Layer 2 of a small transformer language model trained on English Wikipedia (8 layers, counted from 0, width 96).
A neuron's activation on a vector x is SiLU(gate . x + bias) times (in . x + bias), where the dot is the dot product.
The model reads these tokens: "al" "y" " for" " com" "b" "in" "ed" " s" "al" "es" " ex" "ce" "ed" "ing" " " "1" "4" "0"

The vector x that enters this layer's MLP at each token. A number n stands for n times 0.04.
0 "al": 0 -7 15 -6 -2 30 42 0 11 22 -9 -9 -3 -19 17 -10 1 13 10 -9 -7 -21 -12 4 -12 3 -5 -3 -16 -9 0 -10 11 -19 5 21 -14 12 4 -7 12 51 34 1 13 16 -5 -5 3 3 -20 14 -15 26 -2 -10 -15 27 1 3 -25 -12 8 -20 0 -3 35 -18 -3 12 -23 7 5 14 12 5 -70 10 -1 -6 -9 -18 -8 -20 5 14 -5 5 8 -5 23 -6 0 -5 -7 -5
1 "y": 4 -10 8 -9 1 28 55 0 -12 11 -10 -9 1 -15 20 -5 10 13 -6 -19 -6 -18 1 0 -14 0 2 0 -25 -10 -3 15 6 -1 -10 20 -25 17 -7 -2 5 13 55 1 19 -11 -9 -1 1 1 -1 19 -6 12 1 0 -13 11 -1 -1 -21 -10 5 -7 10 5 33 -11 4 15 0 12 0 6 16 6 -85 6 0 -4 -26 -22 -15 0 4 20 2 8 0 -24 20 -8 -3 -6 6 -1
2 " for": -1 -12 -14 -5 -6 27 48 10 2 19 -19 -5 -2 -12 20 -9 -17 21 6 8 1 -11 -7 -3 -10 -5 -9 -15 -16 -15 -4 1 3 -7 -9 1 -15 16 12 -7 -3 18 48 3 10 16 -12 -2 2 2 -5 17 21 23 -12 6 -14 8 6 -4 -27 -3 7 -7 15 2 34 -17 2 9 -21 2 -2 17 9 1 -82 -9 9 -13 -11 -15 -6 -13 1 15 -13 3 9 -18 12 3 -1 16 -8 11
3 " com": 2 -14 -9 -11 -1 28 51 7 7 4 -22 2 8 -7 9 1 -29 18 6 9 -1 -13 -12 -27 -4 2 -4 -20 -29 -21 0 11 8 -14 -36 1 -22 17 1 -5 10 20 41 27 19 3 -10 -3 4 6 -8 19 17 7 -10 4 0 7 10 -5 -15 4 5 -2 6 -5 14 -11 2 13 -16 -7 -12 10 20 11 -85 -3 2 4 -20 -23 -6 1 -5 15 6 -5 15 -26 11 -4 -3 11 -7 10
4 "b": 3 -16 3 -4 2 18 46 -17 2 -21 -8 -4 0 -10 19 -8 -8 15 -1 -12 -6 14 6 10 -14 -9 3 13 -2 -6 3 18 -5 -3 -14 -3 -14 4 -17 -14 2 5 41 -10 13 -4 4 3 10 9 14 23 21 10 -8 11 -17 5 -8 4 -2 -12 0 -4 12 7 11 1 4 23 -18 3 -25 -6 8 8 -95 -1 1 10 -12 -23 -23 -11 -2 18 -7 3 -3 -21 32 13 8 0 -1 6
5 "in": -8 -12 1 -15 25 28 47 -8 -3 8 -10 -8 -11 -2 12 7 9 9 7 -12 -15 -9 9 9 -12 -10 21 8 -11 -22 4 12 3 2 -18 -6 -20 3 -8 -5 -2 33 41 -18 12 5 0 -4 2 15 -1 21 22 13 -5 8 2 -4 7 8 -22 -5 -10 -1 16 -4 16 -3 -6 3 -33 11 -13 0 -5 0 -79 1 -4 -1 -23 4 -16 -4 -2 11 -2 -10 8 -29 10 2 3 11 10 26
6 "ed": -15 -9 -18 -25 18 15 69 0 1 2 -7 -6 -11 -25 20 -5 -20 20 1 -9 -5 -8 2 -7 -2 -11 -6 5 -13 -7 0 4 -2 -2 -16 -25 -5 -1 -4 -2 5 25 35 -5 6 10 -4 4 1 -3 5 32 25 2 -8 16 -8 -3 -4 -7 -11 -12 5 0 5 3 28 -5 -1 27 -13 17 -8 11 9 9 -64 -5 3 -15 -30 -7 -17 -12 -3 23 -14 -2 19 -6 3 15 2 16 4 9
7 " s": 3 1 5 -13 6 13 58 5 -10 -13 -20 3 5 0 9 -4 -3 35 6 15 -14 -3 -11 8 2 5 -1 -12 -22 -21 6 12 15 4 -9 -6 -7 15 3 -5 0 12 36 2 15 -4 -17 -3 5 5 -10 29 6 -2 -9 4 -8 -16 9 -6 -15 1 -4 0 2 -11 23 5 10 19 -11 2 -2 15 -7 7 -88 -18 -22 -6 -12 -18 -13 -15 -1 9 -8 -3 8 -26 12 8 4 6 -23 17
8 "al": -10 -26 -22 -6 6 7 56 -6 5 5 -16 -9 -2 -12 26 -5 3 19 4 -3 -19 -6 -4 1 -4 -8 12 17 -8 -19 1 8 -7 5 -7 -23 -10 11 -3 -9 15 27 39 3 31 -7 -8 -5 3 -9 7 6 13 3 -7 8 4 8 2 1 -22 -8 10 -5 13 -17 16 -5 0 8 -10 19 -13 -7 7 7 -73 8 -3 2 -13 -7 -25 -9 8 18 -6 -4 5 -12 22 7 12 17 3 16
9 "es": -14 -1 13 -8 11 9 70 -6 -4 1 -6 -9 -5 -7 21 -8 7 24 0 -6 -5 -9 -12 -3 -5 -8 -6 8 -16 -18 -3 26 -7 -9 -22 18 -15 16 -1 -7 2 30 36 0 10 6 -15 7 0 -1 -9 7 8 -5 -2 6 9 -4 -2 -8 -18 -11 -1 -6 15 -1 19 -2 12 26 -7 18 -2 1 6 7 -74 -22 -11 -7 -24 -8 -13 -1 0 34 7 4 5 -14 7 13 -4 11 1 11
10 " ex": -3 -2 -14 -4 7 22 39 -5 -10 -3 -11 -1 -6 7 28 -8 -6 23 19 10 2 -21 -7 -4 2 0 9 2 -18 -15 0 17 13 -24 -30 -5 -14 -2 8 -13 8 -20 48 6 21 5 -18 2 5 9 -16 16 29 7 -12 10 12 -6 14 -9 -26 1 2 4 -4 -11 22 -11 4 15 -18 6 -14 11 -2 6 -78 -10 -17 -7 -9 -22 5 4 -5 11 -15 1 8 -30 11 -3 -6 8 -5 20
11 "ce": -5 18 1 1 26 21 66 -20 4 7 -19 -4 1 -12 38 0 15 24 -3 -9 -10 -15 4 -9 4 -20 13 7 -23 -7 -7 35 -4 7 -40 7 -15 14 4 -2 3 6 33 6 11 5 -12 -6 0 2 3 13 17 13 5 -4 1 -3 -2 4 -10 -11 -3 0 0 -3 2 0 0 13 8 -5 -6 0 18 5 -73 -15 -17 -12 -24 -21 -10 0 -5 21 10 -7 -2 -30 4 -11 1 4 5 11
12 "ed": -16 -8 -19 -24 17 12 67 -2 -1 -2 -9 -7 -13 -22 21 -3 -21 18 2 -7 -4 -7 2 -7 4 -12 -6 7 -13 -7 1 3 -2 -1 -18 -27 -5 -1 -2 -1 4 24 30 -3 5 11 -4 5 2 -2 8 32 29 -4 -8 17 -6 -6 -5 -6 -13 -12 5 3 4 2 23 -3 -1 28 -9 19 -9 7 9 9 -62 -5 0 -14 -29 -4 -14 -10 -4 24 -13 -4 16 -4 0 17 3 18 1 11
13 "ing": -10 -8 -16 -12 4 16 61 -18 -13 -9 -5 -10 1 -24 18 -7 9 11 5 -6 7 -7 5 -2 2 -5 -2 11 -7 -11 -3 29 -8 -1 -10 -11 -20 4 4 -1 3 13 34 -11 1 11 -17 6 0 2 5 9 7 12 -15 12 7 1 2 -16 -21 -12 2 8 22 3 19 2 9 21 -1 17 -10 6 4 6 -70 -1 0 -5 -26 -10 -14 -3 0 29 -16 -7 -2 -21 7 4 8 15 4 10
14 " ": -5 15 -17 -18 5 20 55 -2 0 -9 -11 9 -7 -2 4 -5 -6 25 -6 -3 -1 3 -4 1 0 -20 4 7 -12 -12 2 -6 8 -19 -11 -14 -20 13 8 2 6 16 31 2 7 8 -32 3 1 11 1 27 13 -10 -15 2 -7 -17 -8 15 -22 6 0 11 -8 -4 6 1 10 18 -9 3 6 -2 5 4 -84 -7 -13 25 -10 -15 -6 -14 2 14 5 -11 1 -23 10 1 1 15 -19 19
15 "1": -9 -11 -3 -16 22 16 52 -4 -5 -5 -12 3 -5 -16 2 -7 -5 13 4 -6 -9 23 5 -2 -4 -3 13 11 -11 -9 -16 -7 4 -20 -18 0 -21 10 -2 6 -7 19 30 -4 12 16 -18 9 0 17 -2 8 43 -5 -7 -8 0 -9 0 9 -13 -9 -8 22 3 7 8 -9 -7 11 0 -1 -7 -7 4 -6 -78 -4 7 14 -15 2 -5 0 7 31 -8 -5 4 -19 33 -4 -1 2 -5 16
16 "4": -6 -10 -10 -12 12 11 56 -2 -7 4 -8 -1 -5 -5 16 -2 8 12 3 -15 1 20 8 -6 -2 -7 4 14 -9 -13 -21 1 2 -16 -19 -6 -23 2 3 6 -3 17 27 3 22 8 -19 7 1 14 1 21 18 -6 -3 -5 8 -13 -7 -5 -13 1 8 14 -4 -3 8 -4 5 24 -3 7 -6 -9 5 -6 -83 -8 12 2 -11 7 -10 1 -3 25 -8 -2 -1 -13 27 -5 -3 6 1 14
17 "0": -7 -13 0 -19 10 16 46 -4 -7 -4 -12 -1 -6 -15 6 -2 -1 7 1 -8 -5 21 4 0 -3 -4 14 15 -8 -19 -17 -3 1 -10 -7 -2 -12 4 2 0 -13 22 27 -4 12 7 -14 -1 3 16 -2 14 24 1 -3 -4 0 -6 -7 5 -11 -6 -3 20 -2 -3 7 -3 4 28 -9 9 -15 -11 3 -9 -92 13 3 8 -11 14 -6 -1 -1 33 -4 -3 -3 -15 29 -6 -2 17 0 22

Each question shows the input weights of one neuron of the MLP. A number n stands for n times 0.0053.

n14 gate (bias -0.015): -21 -6 7 39 -31 27 -27 11 -60 -15 8 4 13 -24 -25 -12 10 -16 2 10 -7 -18 23 -15 -55 37 -5 19 16 -19 -25 -10 -15 -29 -16 11 -31 -15 21 -18 14 6 33 27 9 5 11 2 -6 22 -3 -2 19 41 -14 -10 -3 45 -1 34 -12 8 2 25 8 -21 -19 -48 17 -28 -1 -20 7 4 -6 3 -5 -9 -17 27 0 -1 18 3 -15 23 -2 14 -10 -8 5 15 -5 13 0 -4
n14 in (bias 0.022): -5 6 20 -23 18 38 5 23 21 6 -21 5 -25 14 -16 2 -16 -16 -4 6 -4 13 -16 -25 4 6 9 8 3 13 5 4 -7 39 11 6 -8 -4 -9 21 -12 -7 -3 -13 -13 -26 7 -7 4 0 -10 5 18 6 -13 -20 -5 19 18 9 -22 4 -7 6 3 -4 5 8 12 7 -25 31 -5 0 -13 2 -17 30 -25 -3 6 4 12 -20 -28 19 46 -4 31 10 -39 -1 5 23 -8 -4
Which token does this neuron like most? 3 " com"

n4 gate (bias -0.064): -4 18 11 9 26 -33 3 1 23 0 -9 4 -5 12 2 7 -36 3 -3 0 -6 10 4 16 -12 -41 -4 15 -7 -2 21 -18 26 38 -22 49 13 -21 3 13 20 32 8 -10 16 -15 2 -9 -18 5 -4 14 -15 9 -7 -32 0 -6 -11 20 -3 -21 -38 23 22 9 8 21 25 -36 -14 -32 1 -5 -15 1 16 5 -16 2 26 -6 -6 24 -30 -14 -24 -28 24 3 -3 1 -9 -28 5 -28
n4 in (bias 0.035): 6 9 18 -2 31 -16 -13 -13 -6 0 -1 -18 -18 -6 -15 9 4 2 -13 -16 17 -19 4 26 9 -17 4 9 20 -6 -9 -1 5 23 -4 -1 -6 -14 23 23 7 5 21 24 24 21 -6 -18 -7 21 41 0 2 -34 2 17 -15 -59 -48 18 -14 1 0 -6 7 3 1 3 -12 0 -6 -10 5 4 0 9 -5 3 -24 19 -23 -10 -2 3 -18 19 23 7 21 -16 -3 -25 -5 -4 8 -15
Which token does this neuron like most? 2 " for"

n43 gate (bias -0.046): 9 -2 -3 -19 31 18 -3 -24 3 -12 -26 8 8 25 34 -3 2 22 11 -4 -38 0 7 21 11 -14 -28 -47 -46 -1 23 -20 9 -16 -29 7 -19 9 4 -22 8 7 9 29 -11 -45 4 -2 -16 -9 19 32 -18 3 3 32 -7 -4 4 11 0 36 11 -10 8 34 -28 -14 69 -9 -25 -2 13 16 -13 2 10 -8 34 -1 -6 -62 -2 -9 -33 -47 -21 57 -33 10 4 -30 -23 -32 2 25
n43 in (bias -0.001): 19 1 7 -33 -5 3 -15 -39 8 -4 14 41 16 -18 -7 -26 13 -19 -6 24 -1 -21 -18 6 0 23 -40 -12 -25 -39 23 -21 -26 -13 -5 47 -10 13 -4 8 17 -23 -2 12 -11 18 -19 23 -6 -5 13 18 2 -25 23 5 1 -15 -14 -9 15 -3 17 -9 -3 8 9 15 8 -19 -25 19 6 -11 62 -3 2 -21 8 7 4 -34 -11 -5 -2 -11 19 46 9 -1 5 18 5 7 -19 -25
Its three highest activations, in order, are on tokens 3 " com", 1 "y", 17 "0"

n5 gate (bias -0.036): 9 15 16 13 -26 -12 -5 11 14 21 5 25 20 -11 -7 -19 1 1 -5 4 1 9 -6 -3 -16 40 15 -20 2 20 -8 -14 23 -2 10 5 3 -14 -5 -6 -13 -3 -18 -2 -16 -6 13 -9 -9 1 10 -44 -33 19 5 -32 -15 8 24 12 5 -13 24 -15 -19 0 -3 -4 -11 -12 6 -1 41 -8 -21 15 13 31 3 1 -11 11 13 -14 21 -28 5 27 4 -13 -7 2 -12 -29 21 -24
n5 in (bias 0.018): -6 20 -3 6 11 -20 10 -7 -1 -4 1 -23 -6 16 -13 21 -4 -2 10 -21 -11 17 -6 25 9 16 0 -6 25 12 0 17 -22 -14 -17 -3 14 3 -37 1 -14 5 -14 -35 -7 -7 -6 26 22 18 8 -14 -3 18 -8 -14 19 -9 16 -15 -1 -6 3 23 7 -3 1 10 8 -3 -16 14 -15 -25 26 20 -3 11 -26 18 8 22 -11 20 20 -6 -5 2 -7 -16 -14 -16 -8 3 13 10
Which token does this neuron like most? 2 " for"

n39 gate (bias -0.091): 21 7 4 -4 -29 -44 8 10 46 40 24 45 12 2 -27 -42 16 21 2 5 -37 -8 -8 -32 -17 -39 5 -11 -16 5 21 1 3 41 27 32 19 11 17 11 11 53 -6 0 -17 13 -4 16 7 -3 -40 15 -17 -2 -4 -73 -35 -3 27 -9 -1 -7 -5 -21 -31 -36 40 26 2 -13 -4 10 8 19 16 -20 -17 -40 40 -10 26 -5 27 9 5 -11 -29 26 -10 -13 -4 18 10 -51 -18 -8
n39 in (bias -0.022): 0 17 23 -26 -14 -20 10 16 22 1 -1 -7 -3 -15 -33 -28 -29 -12 16 15 -40 15 6 11 -9 15 -25 11 20 -10 -10 16 -26 24 43 -17 -13 9 9 6 -4 -12 -15 -16 -3 -30 -20 43 14 -3 -21 26 42 4 6 -9 -36 -6 12 -11 4 7 -3 4 -12 9 5 20 -3 -16 -6 8 3 27 32 -16 -11 8 -3 -13 -1 -12 8 25 -19 0 -21 -2 -22 15 4 31 22 16 0 -2
On which token does it fire most, and how strongly? 7 " s", at about 0.2

n23 gate (bias -0.011): 18 -3 -24 0 -39 13 -1 -19 13 47 9 -13 -8 -8 -22 6 16 -7 -11 25 15 -13 39 12 1 -30 -40 -4 2 4 -12 -32 25 21 -25 -13 -12 -42 1 12 2 -11 2 -9 4 -5 -3 17 -19 -33 -10 -22 26 19 39 -5 4 38 35 9 -10 35 11 0 22 -22 8 -13 7 -17 -16 23 32 11 2 19 0 33 -20 -8 14 23 -23 9 -32 18 -29 -38 -12 -13 22 -8 -46 31 -4 18
n23 in (bias 0.012): 0 0 -2 -13 -5 7 -12 13 -32 10 -13 -10 36 -19 26 10 -13 -17 0 -29 17 11 -8 -16 3 21 14 -6 -36 -1 -1 14 -35 -23 14 -1 32 25 7 -18 38 -2 -2 -10 10 -11 -16 -9 -8 6 43 5 -10 -23 -18 6 -43 -4 -29 -9 -4 11 -9 -4 0 6 -2 35 1 25 -8 -3 -32 -6 -21 18 7 -4 14 6 -34 10 3 2 26 -3 34 34 -8 -8 8 33 30 -13 -15 -26
Which token does this neuron like most? 8 "al"

n156 gate (bias -0.022): -6 -34 6 -19 13 -6 -1 -5 -8 13 -12 30 18 2 15 24 -41 43 -11 -9 -12 -34 -33 20 27 -7 20 8 17 -15 -11 29 -32 -17 -27 16 -1 6 -2 32 11 20 -14 1 -40 39 -19 -12 -12 -43 22 -26 2 -21 3 4 20 -25 -15 -1 -5 24 0 21 -31 -15 18 3 -1 -3 -78 -10 -23 12 -2 -26 39 7 -1 5 8 -23 5 13 26 -28 18 17 13 -8 15 -65 -15 -41 22 18
n156 in (bias 0.006): -3 -25 12 6 -2 -15 15 10 22 32 -10 18 2 8 41 1 -21 23 -22 12 3 4 2 -37 17 -16 1 16 -6 17 -27 3 -1 2 -17 -8 16 -16 1 -4 10 -30 -11 10 -18 35 -15 13 -10 -11 -3 -17 -13 9 -11 -14 14 -53 -16 1 -21 -13 1 10 -9 27 34 39 4 -8 -4 30 -8 -5 -14 -38 6 -12 -18 -6 -8 -16 13 23 21 -22 -20 -6 -4 -10 -5 -27 -15 -19 4 22
On which token does it fire most, and how strongly? 4 "b", at about 0.13

n69 gate (bias 0.002): 29 -17 -10 -29 21 9 17 8 -4 8 7 21 8 -11 -4 -5 8 4 39 6 15 5 12 15 16 9 -10 5 7 -19 12 -38 16 -3 -25 -3 2 -12 -10 -3 46 -14 2 -18 12 -7 -18 5 -14 -11 -32 -7 18 -20 -5 -49 -28 -6 -14 -1 -2 9 29 -11 -41 7 29 -8 2 10 13 -26 28 5 9 21 -20 -15 -9 -13 1 -1 36 11 -21 -2 18 14 -12 -10 7 0 32 -15 0 -19
n69 in (bias 0.036): 14 2 12 -13 -1 -7 6 -11 4 -34 -9 6 12 3 -15 -3 25 5 -27 21 -24 -9 -15 3 -14 3 -19 -11 16 -2 -11 -2 -24 9 15 0 -5 4 -13 -13 15 19 7 8 -16 38 12 -28 -13 14 6 -3 -17 26 5 39 28 -17 -9 15 8 25 7 54 -4 0 -5 -33 -5 -19 1 10 5 4 -8 -31 -24 2 -7 7 3 7 -1 -13 8 -8 8 -8 -15 -14 23 -14 16 23 7 -25
Which token does this neuron like most? 14 " "

n35 gate (bias -0.062): 46 3 -33 17 21 16 23 -28 -4 71 5 -10 -46 -8 -12 16 39 7 19 6 2 0 7 -3 -19 -4 -11 18 -54 4 14 -31 33 5 25 -4 13 -15 -18 7 1 -10 -19 32 14 -23 27 23 -8 6 14 4 20 -22 20 -10 -16 4 -15 -28 -4 10 17 -8 -36 -14 8 -16 16 9 15 -9 10 7 20 -10 -22 20 -14 8 2 -5 -9 -46 -18 4 4 -3 6 27 7 -5 10 -35 17 13
n35 in (bias 0.003): -6 -22 -14 -13 -5 -17 -3 2 -11 -23 -24 -9 5 -11 -4 3 -4 -36 -48 22 -5 7 37 27 -13 -18 39 28 37 -37 19 9 -25 -2 14 -4 3 -3 -12 12 19 -2 2 5 35 0 -1 -6 9 -23 -32 19 35 28 36 1 26 -9 -15 19 -24 7 2 15 18 -39 5 8 -27 -7 11 1 -10 -21 11 20 20 11 2 -17 -5 -4 -9 -10 -10 -9 13 -15 -36 -13 -8 -22 -5 36 -6 23
Which token does this neuron like most? 8 "al"

n66 gate (bias 0.014): -20 14 30 -32 10 34 3 4 -5 -40 -29 -10 -31 -19 -11 -14 38 1 -2 19 -13 -56 -8 62 8 71 -1 -11 56 -43 32 -24 47 -15 -18 14 12 -35 -7 0 37 -22 -1 56 45 32 15 -30 -6 -34 27 2 -48 -16 -6 25 27 -47 -25 29 -17 -34 3 10 -22 20 -4 -6 11 22 18 -4 -17 32 31 -39 -14 -6 -9 -38 -22 18 20 -25 -28 4 24 -1 -34 16 25 -54 -23 -5 21 3
n66 in (bias 0.011): -64 -6 16 28 -19 -6 -10 -13 -19 10 31 -38 -20 -18 2 16 43 -24 23 12 44 -16 15 16 17 -22 14 -2 -9 -54 8 0 -2 0 9 0 8 -25 17 6 52 6 11 1 10 46 33 -10 -3 -20 37 30 29 32 24 -11 11 -15 -48 8 -34 -41 -11 -13 1 -4 11 39 -20 -24 51 -8 -8 -49 -44 13 -10 11 -23 -19 -9 13 -16 -20 -4 13 -11 -14 -12 29 -6 -13 15 0 23 10
On which token does it fire most, and how strongly? 11 "ce", at about 0.22

n53 gate (bias 0.002): 3 -2 12 -5 12 -5 -28 -19 -16 -18 -56 -8 2 10 -20 4 -5 2 -24 -12 30 25 -8 33 -11 14 -21 -15 11 -4 15 -4 -30 6 28 -25 -19 7 7 12 -25 43 16 -35 -1 32 -3 1 2 25 16 -6 -5 -9 28 15 -2 -5 -7 8 -8 -12 -2 3 16 4 -1 9 16 -13 12 5 15 -13 23 -37 7 3 9 7 -36 2 -6 -11 12 1 -12 16 16 -20 -15 -19 12 1 2 -30
n53 in (bias 0.001): -16 4 -6 -19 0 0 -6 -18 13 0 -13 14 5 4 9 11 -30 1 -8 7 25 -14 -12 1 1 -11 -7 17 25 -7 -23 4 -17 39 0 -25 8 9 6 12 -27 -16 8 -10 -11 21 13 0 -16 8 -7 1 6 21 5 18 -16 -9 -35 13 3 2 -4 19 16 -2 15 3 2 -7 14 -3 11 -9 -5 -16 -6 -35 7 8 6 26 -17 -26 17 11 -10 -14 10 -6 -14 -6 -36 18 7 -28
On which two tokens does it fire most, strongest first? 10 " ex", 3 " com"

n74 gate (bias -0.053): 7 0 -22 -39 16 -21 -43 6 5 29 4 28 -19 -36 -1 20 2 -30 36 2 23 17 12 -15 -1 11 41 0 -14 -24 -25 27 4 8 -11 -26 -20 -5 13 2 -10 -28 29 17 21 -10 -5 1 -19 22 21 7 9 6 -8 26 -8 -3 -17 -27 -17 -6 45 10 -10 12 -3 -24 -8 -13 -2 11 19 -5 17 -8 14 11 -3 3 4 6 38 2 -10 -3 -20 -18 25 -49 33 -6 -19 -14 6 -10
n74 in (bias -0.026): -3 -11 -1 9 -10 -47 -17 0 0 -11 -21 -10 21 8 -5 -6 -2 8 26 7 9 5 -7 -25 -8 -22 15 -13 -14 2 -39 3 -32 -29 1 0 20 -14 11 1 34 1 26 6 -9 5 -12 9 -11 12 0 5 -7 27 32 23 5 -18 -7 -21 29 1 0 -9 25 -21 23 -22 -25 -13 2 -7 -8 35 13 -1 3 -19 -24 7 9 -8 -30 27 -19 22 -5 23 38 -15 -17 -2 3 23 9 -44
On which token does it fire most, and how strongly? 10 " ex", at about 0.22

n18 gate (bias -0.032): 25 25 2 -29 13 -33 5 -2 14 36 -4 2 29 0 16 -41 -13 6 2 10 11 -5 -3 1 9 7 1 -22 -23 -5 15 -7 0 -8 23 42 27 3 -13 -29 -9 29 11 -10 -15 -8 9 19 17 -30 1 -2 15 -9 -2 18 -1 -24 5 -18 15 7 -1 26 0 -19 -3 15 -18 8 -5 2 9 -36 11 -12 3 9 6 -7 -16 16 5 23 -3 -12 -21 0 -39 -4 10 -42 3 16 3 25
n18 in (bias 0.021): 12 -4 12 26 12 3 20 2 -9 8 10 -15 0 -16 -22 6 28 -29 6 25 -26 -19 -23 9 -11 -11 10 -9 -12 -15 26 -4 3 4 -22 -28 -11 -39 -1 -22 1 13 -4 3 7 13 12 -5 -4 -1 17 -22 10 -12 6 -21 -35 7 -3 -14 -5 13 6 -17 -1 9 13 -22 23 5 4 -6 4 -2 1 2 10 -24 4 12 12 21 15 -21 -26 7 23 11 11 -1 -17 -8 8 22 6 4
Which token does this neuron like most? 4 "b"

n110 gate (bias -0.025): -22 56 27 20 23 12 -11 -8 10 12 9 19 -8 -1 34 9 56 35 11 16 10 1 19 13 -46 -19 -25 7 12 -15 -28 -9 17 -21 -21 -1 -6 -15 -3 25 18 10 17 -43 -5 0 -2 -6 -32 45 27 24 -8 16 6 -17 15 -9 -6 -24 9 -16 -30 -22 -9 -7 28 -52 -3 -5 2 -11 -2 36 -6 -8 -3 14 -29 -63 16 -8 20 -4 -15 -10 -5 22 18 -17 24 -6 -37 -24 22 -4
n110 in (bias 0.011): 7 -40 -15 7 3 -25 -1 11 15 22 -10 15 15 3 -23 -2 -19 -10 2 -31 -21 19 -40 -21 19 1 27 -15 -9 7 23 -35 -6 11 5 2 9 4 -1 4 -18 -5 11 32 -28 -2 -6 -16 13 -25 -2 -3 0 2 -31 -13 -25 4 8 -1 -9 2 42 21 -21 1 -6 20 13 -7 -11 3 5 10 11 -27 -38 29 25 16 -27 -15 1 16 12 3 0 -8 -1 15 -14 19 34 31 -6 -8
Which token does this neuron like most? 0 "al"

n152 gate (bias -0.077): 16 48 -5 43 -21 22 -5 -4 -9 34 6 49 2 -45 6 -10 -4 10 -4 -13 17 20 33 -21 -41 -15 -21 -30 11 17 -12 18 2 -3 23 24 -16 -7 7 -1 -27 13 25 -2 -39 7 -33 34 -45 -19 27 14 21 -39 -15 -29 -27 22 3 -11 1 25 33 -34 -18 29 12 6 9 -11 -12 6 55 16 -16 12 -26 -6 37 -25 -19 -32 -1 -19 -35 0 -38 28 -46 -18 -16 13 -5 -17 -12 3
n152 in (bias 0.013): -1 -17 9 -27 1 -21 15 14 -13 -29 -7 -1 -3 8 -11 -31 36 -9 20 31 -25 -22 -27 11 6 1 15 15 3 -6 18 -33 15 14 0 -42 18 -5 -4 4 16 22 7 9 27 47 13 -20 10 -9 -27 1 -8 31 -11 -22 9 -26 -21 41 -6 -30 -25 11 -5 8 13 -8 -12 -2 -15 -15 -27 12 25 -4 -9 8 -26 7 -2 15 -9 6 -10 -16 19 11 7 -5 25 -11 31 -10 7 -24
Which token does this neuron like most? 0 "al"

n54 gate (bias -0.009): 5 3 14 8 2 -1 -3 31 -52 16 25 -18 0 9 0 21 5 -27 -2 6 -1 -31 -20 -29 2 12 3 16 -1 -11 -22 44 25 27 -1 37 13 27 -5 25 -10 4 -14 29 11 -28 -29 -9 -7 -46 3 -39 -28 38 -24 -23 -29 49 6 2 -16 -19 -7 11 21 -30 11 -7 9 16 4 5 0 0 -17 -8 -15 54 -20 34 2 -26 2 30 -24 27 -53 4 -13 18 -4 4 -10 -6 3 44
n54 in (bias -0.030): -6 -2 3 11 -6 0 -2 66 -7 4 10 -10 -16 8 -12 13 5 -7 -16 18 -36 -13 -35 -41 7 -16 -15 11 -5 22 -10 -13 13 13 -3 12 14 -12 7 31 -17 -14 1 -9 -20 -22 6 13 -6 2 11 0 6 -1 8 -23 -22 22 -11 24 25 -26 4 -2 10 -11 18 -13 15 -15 -16 11 -4 57 8 -24 -36 7 -17 5 7 1 -27 -5 -25 28 -29 -18 -16 13 6 47 -17 20 5 3
Which token does this neuron like most? 1 "y"

n185 gate (bias -0.049): -11 30 -2 -37 15 5 -15 18 -54 27 -1 3 4 46 4 28 -37 3 1 -5 15 -26 10 1 -8 11 4 20 28 -30 34 -26 -20 18 34 7 -4 40 -48 7 -25 21 4 2 -10 24 8 -10 11 -25 -13 11 30 -7 -27 -26 -32 30 -8 13 -36 27 2 -1 -26 -11 11 -5 12 14 -14 -20 1 -18 -9 11 -1 -13 -9 22 -23 -5 13 -4 8 -20 -23 -2 41 46 -21 -26 -16 23 7 11
n185 in (bias 0.043): 3 -3 2 6 21 -24 -10 -26 -43 -3 -26 17 11 -9 -33 -5 10 -24 -13 -41 -28 6 -2 22 5 35 -3 14 8 -10 9 38 14 18 15 -41 -17 7 -15 -23 -17 7 -4 -30 16 34 11 11 15 -17 -48 14 -13 3 -51 43 19 27 -15 4 -5 -6 18 22 12 -7 -14 -3 31 7 9 -18 4 14 -6 -6 11 6 15 10 -16 -10 -6 -59 27 -8 8 18 -20 11 -8 -1 45 23 -9 2
Which token does this neuron like most? 11 "ce"

n175 gate (bias -0.050): -9 32 23 -14 15 -16 -9 -21 -32 8 19 8 -14 -31 -30 45 30 19 -3 -44 -10 -38 -14 8 -2 0 21 -5 7 -27 11 19 1 36 5 17 -12 -2 24 -12 18 -3 2 42 -22 44 30 17 -40 -16 10 -7 -16 -24 -5 46 23 -4 -67 28 -16 22 -16 -14 11 -11 6 24 27 -19 -10 2 -4 21 9 22 -15 -35 29 14 -40 -1 0 -10 12 3 23 21 10 30 16 -17 -37 13 -17 -34
n175 in (bias 0.013): -31 34 23 -25 11 -23 -6 34 -15 18 0 19 34 -2 -19 16 -16 10 15 -5 -16 -10 5 -38 8 -48 7 -10 23 -29 3 11 -30 29 -2 -16 1 26 -19 0 -1 27 -7 1 -23 -11 -2 15 -36 -18 9 3 -16 -41 -17 1 1 -1 -7 8 -2 21 -9 -16 6 7 9 -9 28 31 -27 3 -3 35 4 -3 9 -16 35 -13 6 9 26 13 -4 4 -17 6 28 5 -25 39 -41 10 -13 -32
On which two tokens does it fire most, strongest first? 9 "es", 10 " ex"

n128 gate (bias -0.032): -28 24 -23 -8 32 7 5 5 40 44 35 4 -14 10 -2 13 36 -14 -25 -15 4 -17 -5 2 -43 -11 14 -4 20 23 32 -29 19 -30 -8 9 -6 11 -37 -17 -15 14 -5 -36 21 4 -4 -10 40 -16 54 -4 31 0 -30 -4 -17 21 -6 13 -6 -11 36 -45 -40 1 -8 6 19 -3 -53 15 -12 9 17 -11 -22 -2 55 -22 0 18 -41 -1 10 12 -24 -15 -31 5 11 -31 -26 -11 5 -2
n128 in (bias -0.014): -2 -16 7 -31 -4 -11 -9 30 30 6 -10 -7 -12 -3 12 14 17 -18 -28 20 3 -25 1 4 7 -12 -1 21 24 13 20 -46 -11 4 -12 -13 1 -24 -22 -7 34 -16 -2 -12 12 19 14 7 21 -11 19 3 25 -13 25 27 0 -9 -27 0 -8 19 28 -13 -40 20 -29 -2 24 5 -18 -1 -18 -29 1 -18 9 13 32 6 -4 36 -5 -22 7 -4 21 -27 -24 11 10 -31 -17 25 -9 5
Which token does this neuron like most? 7 " s"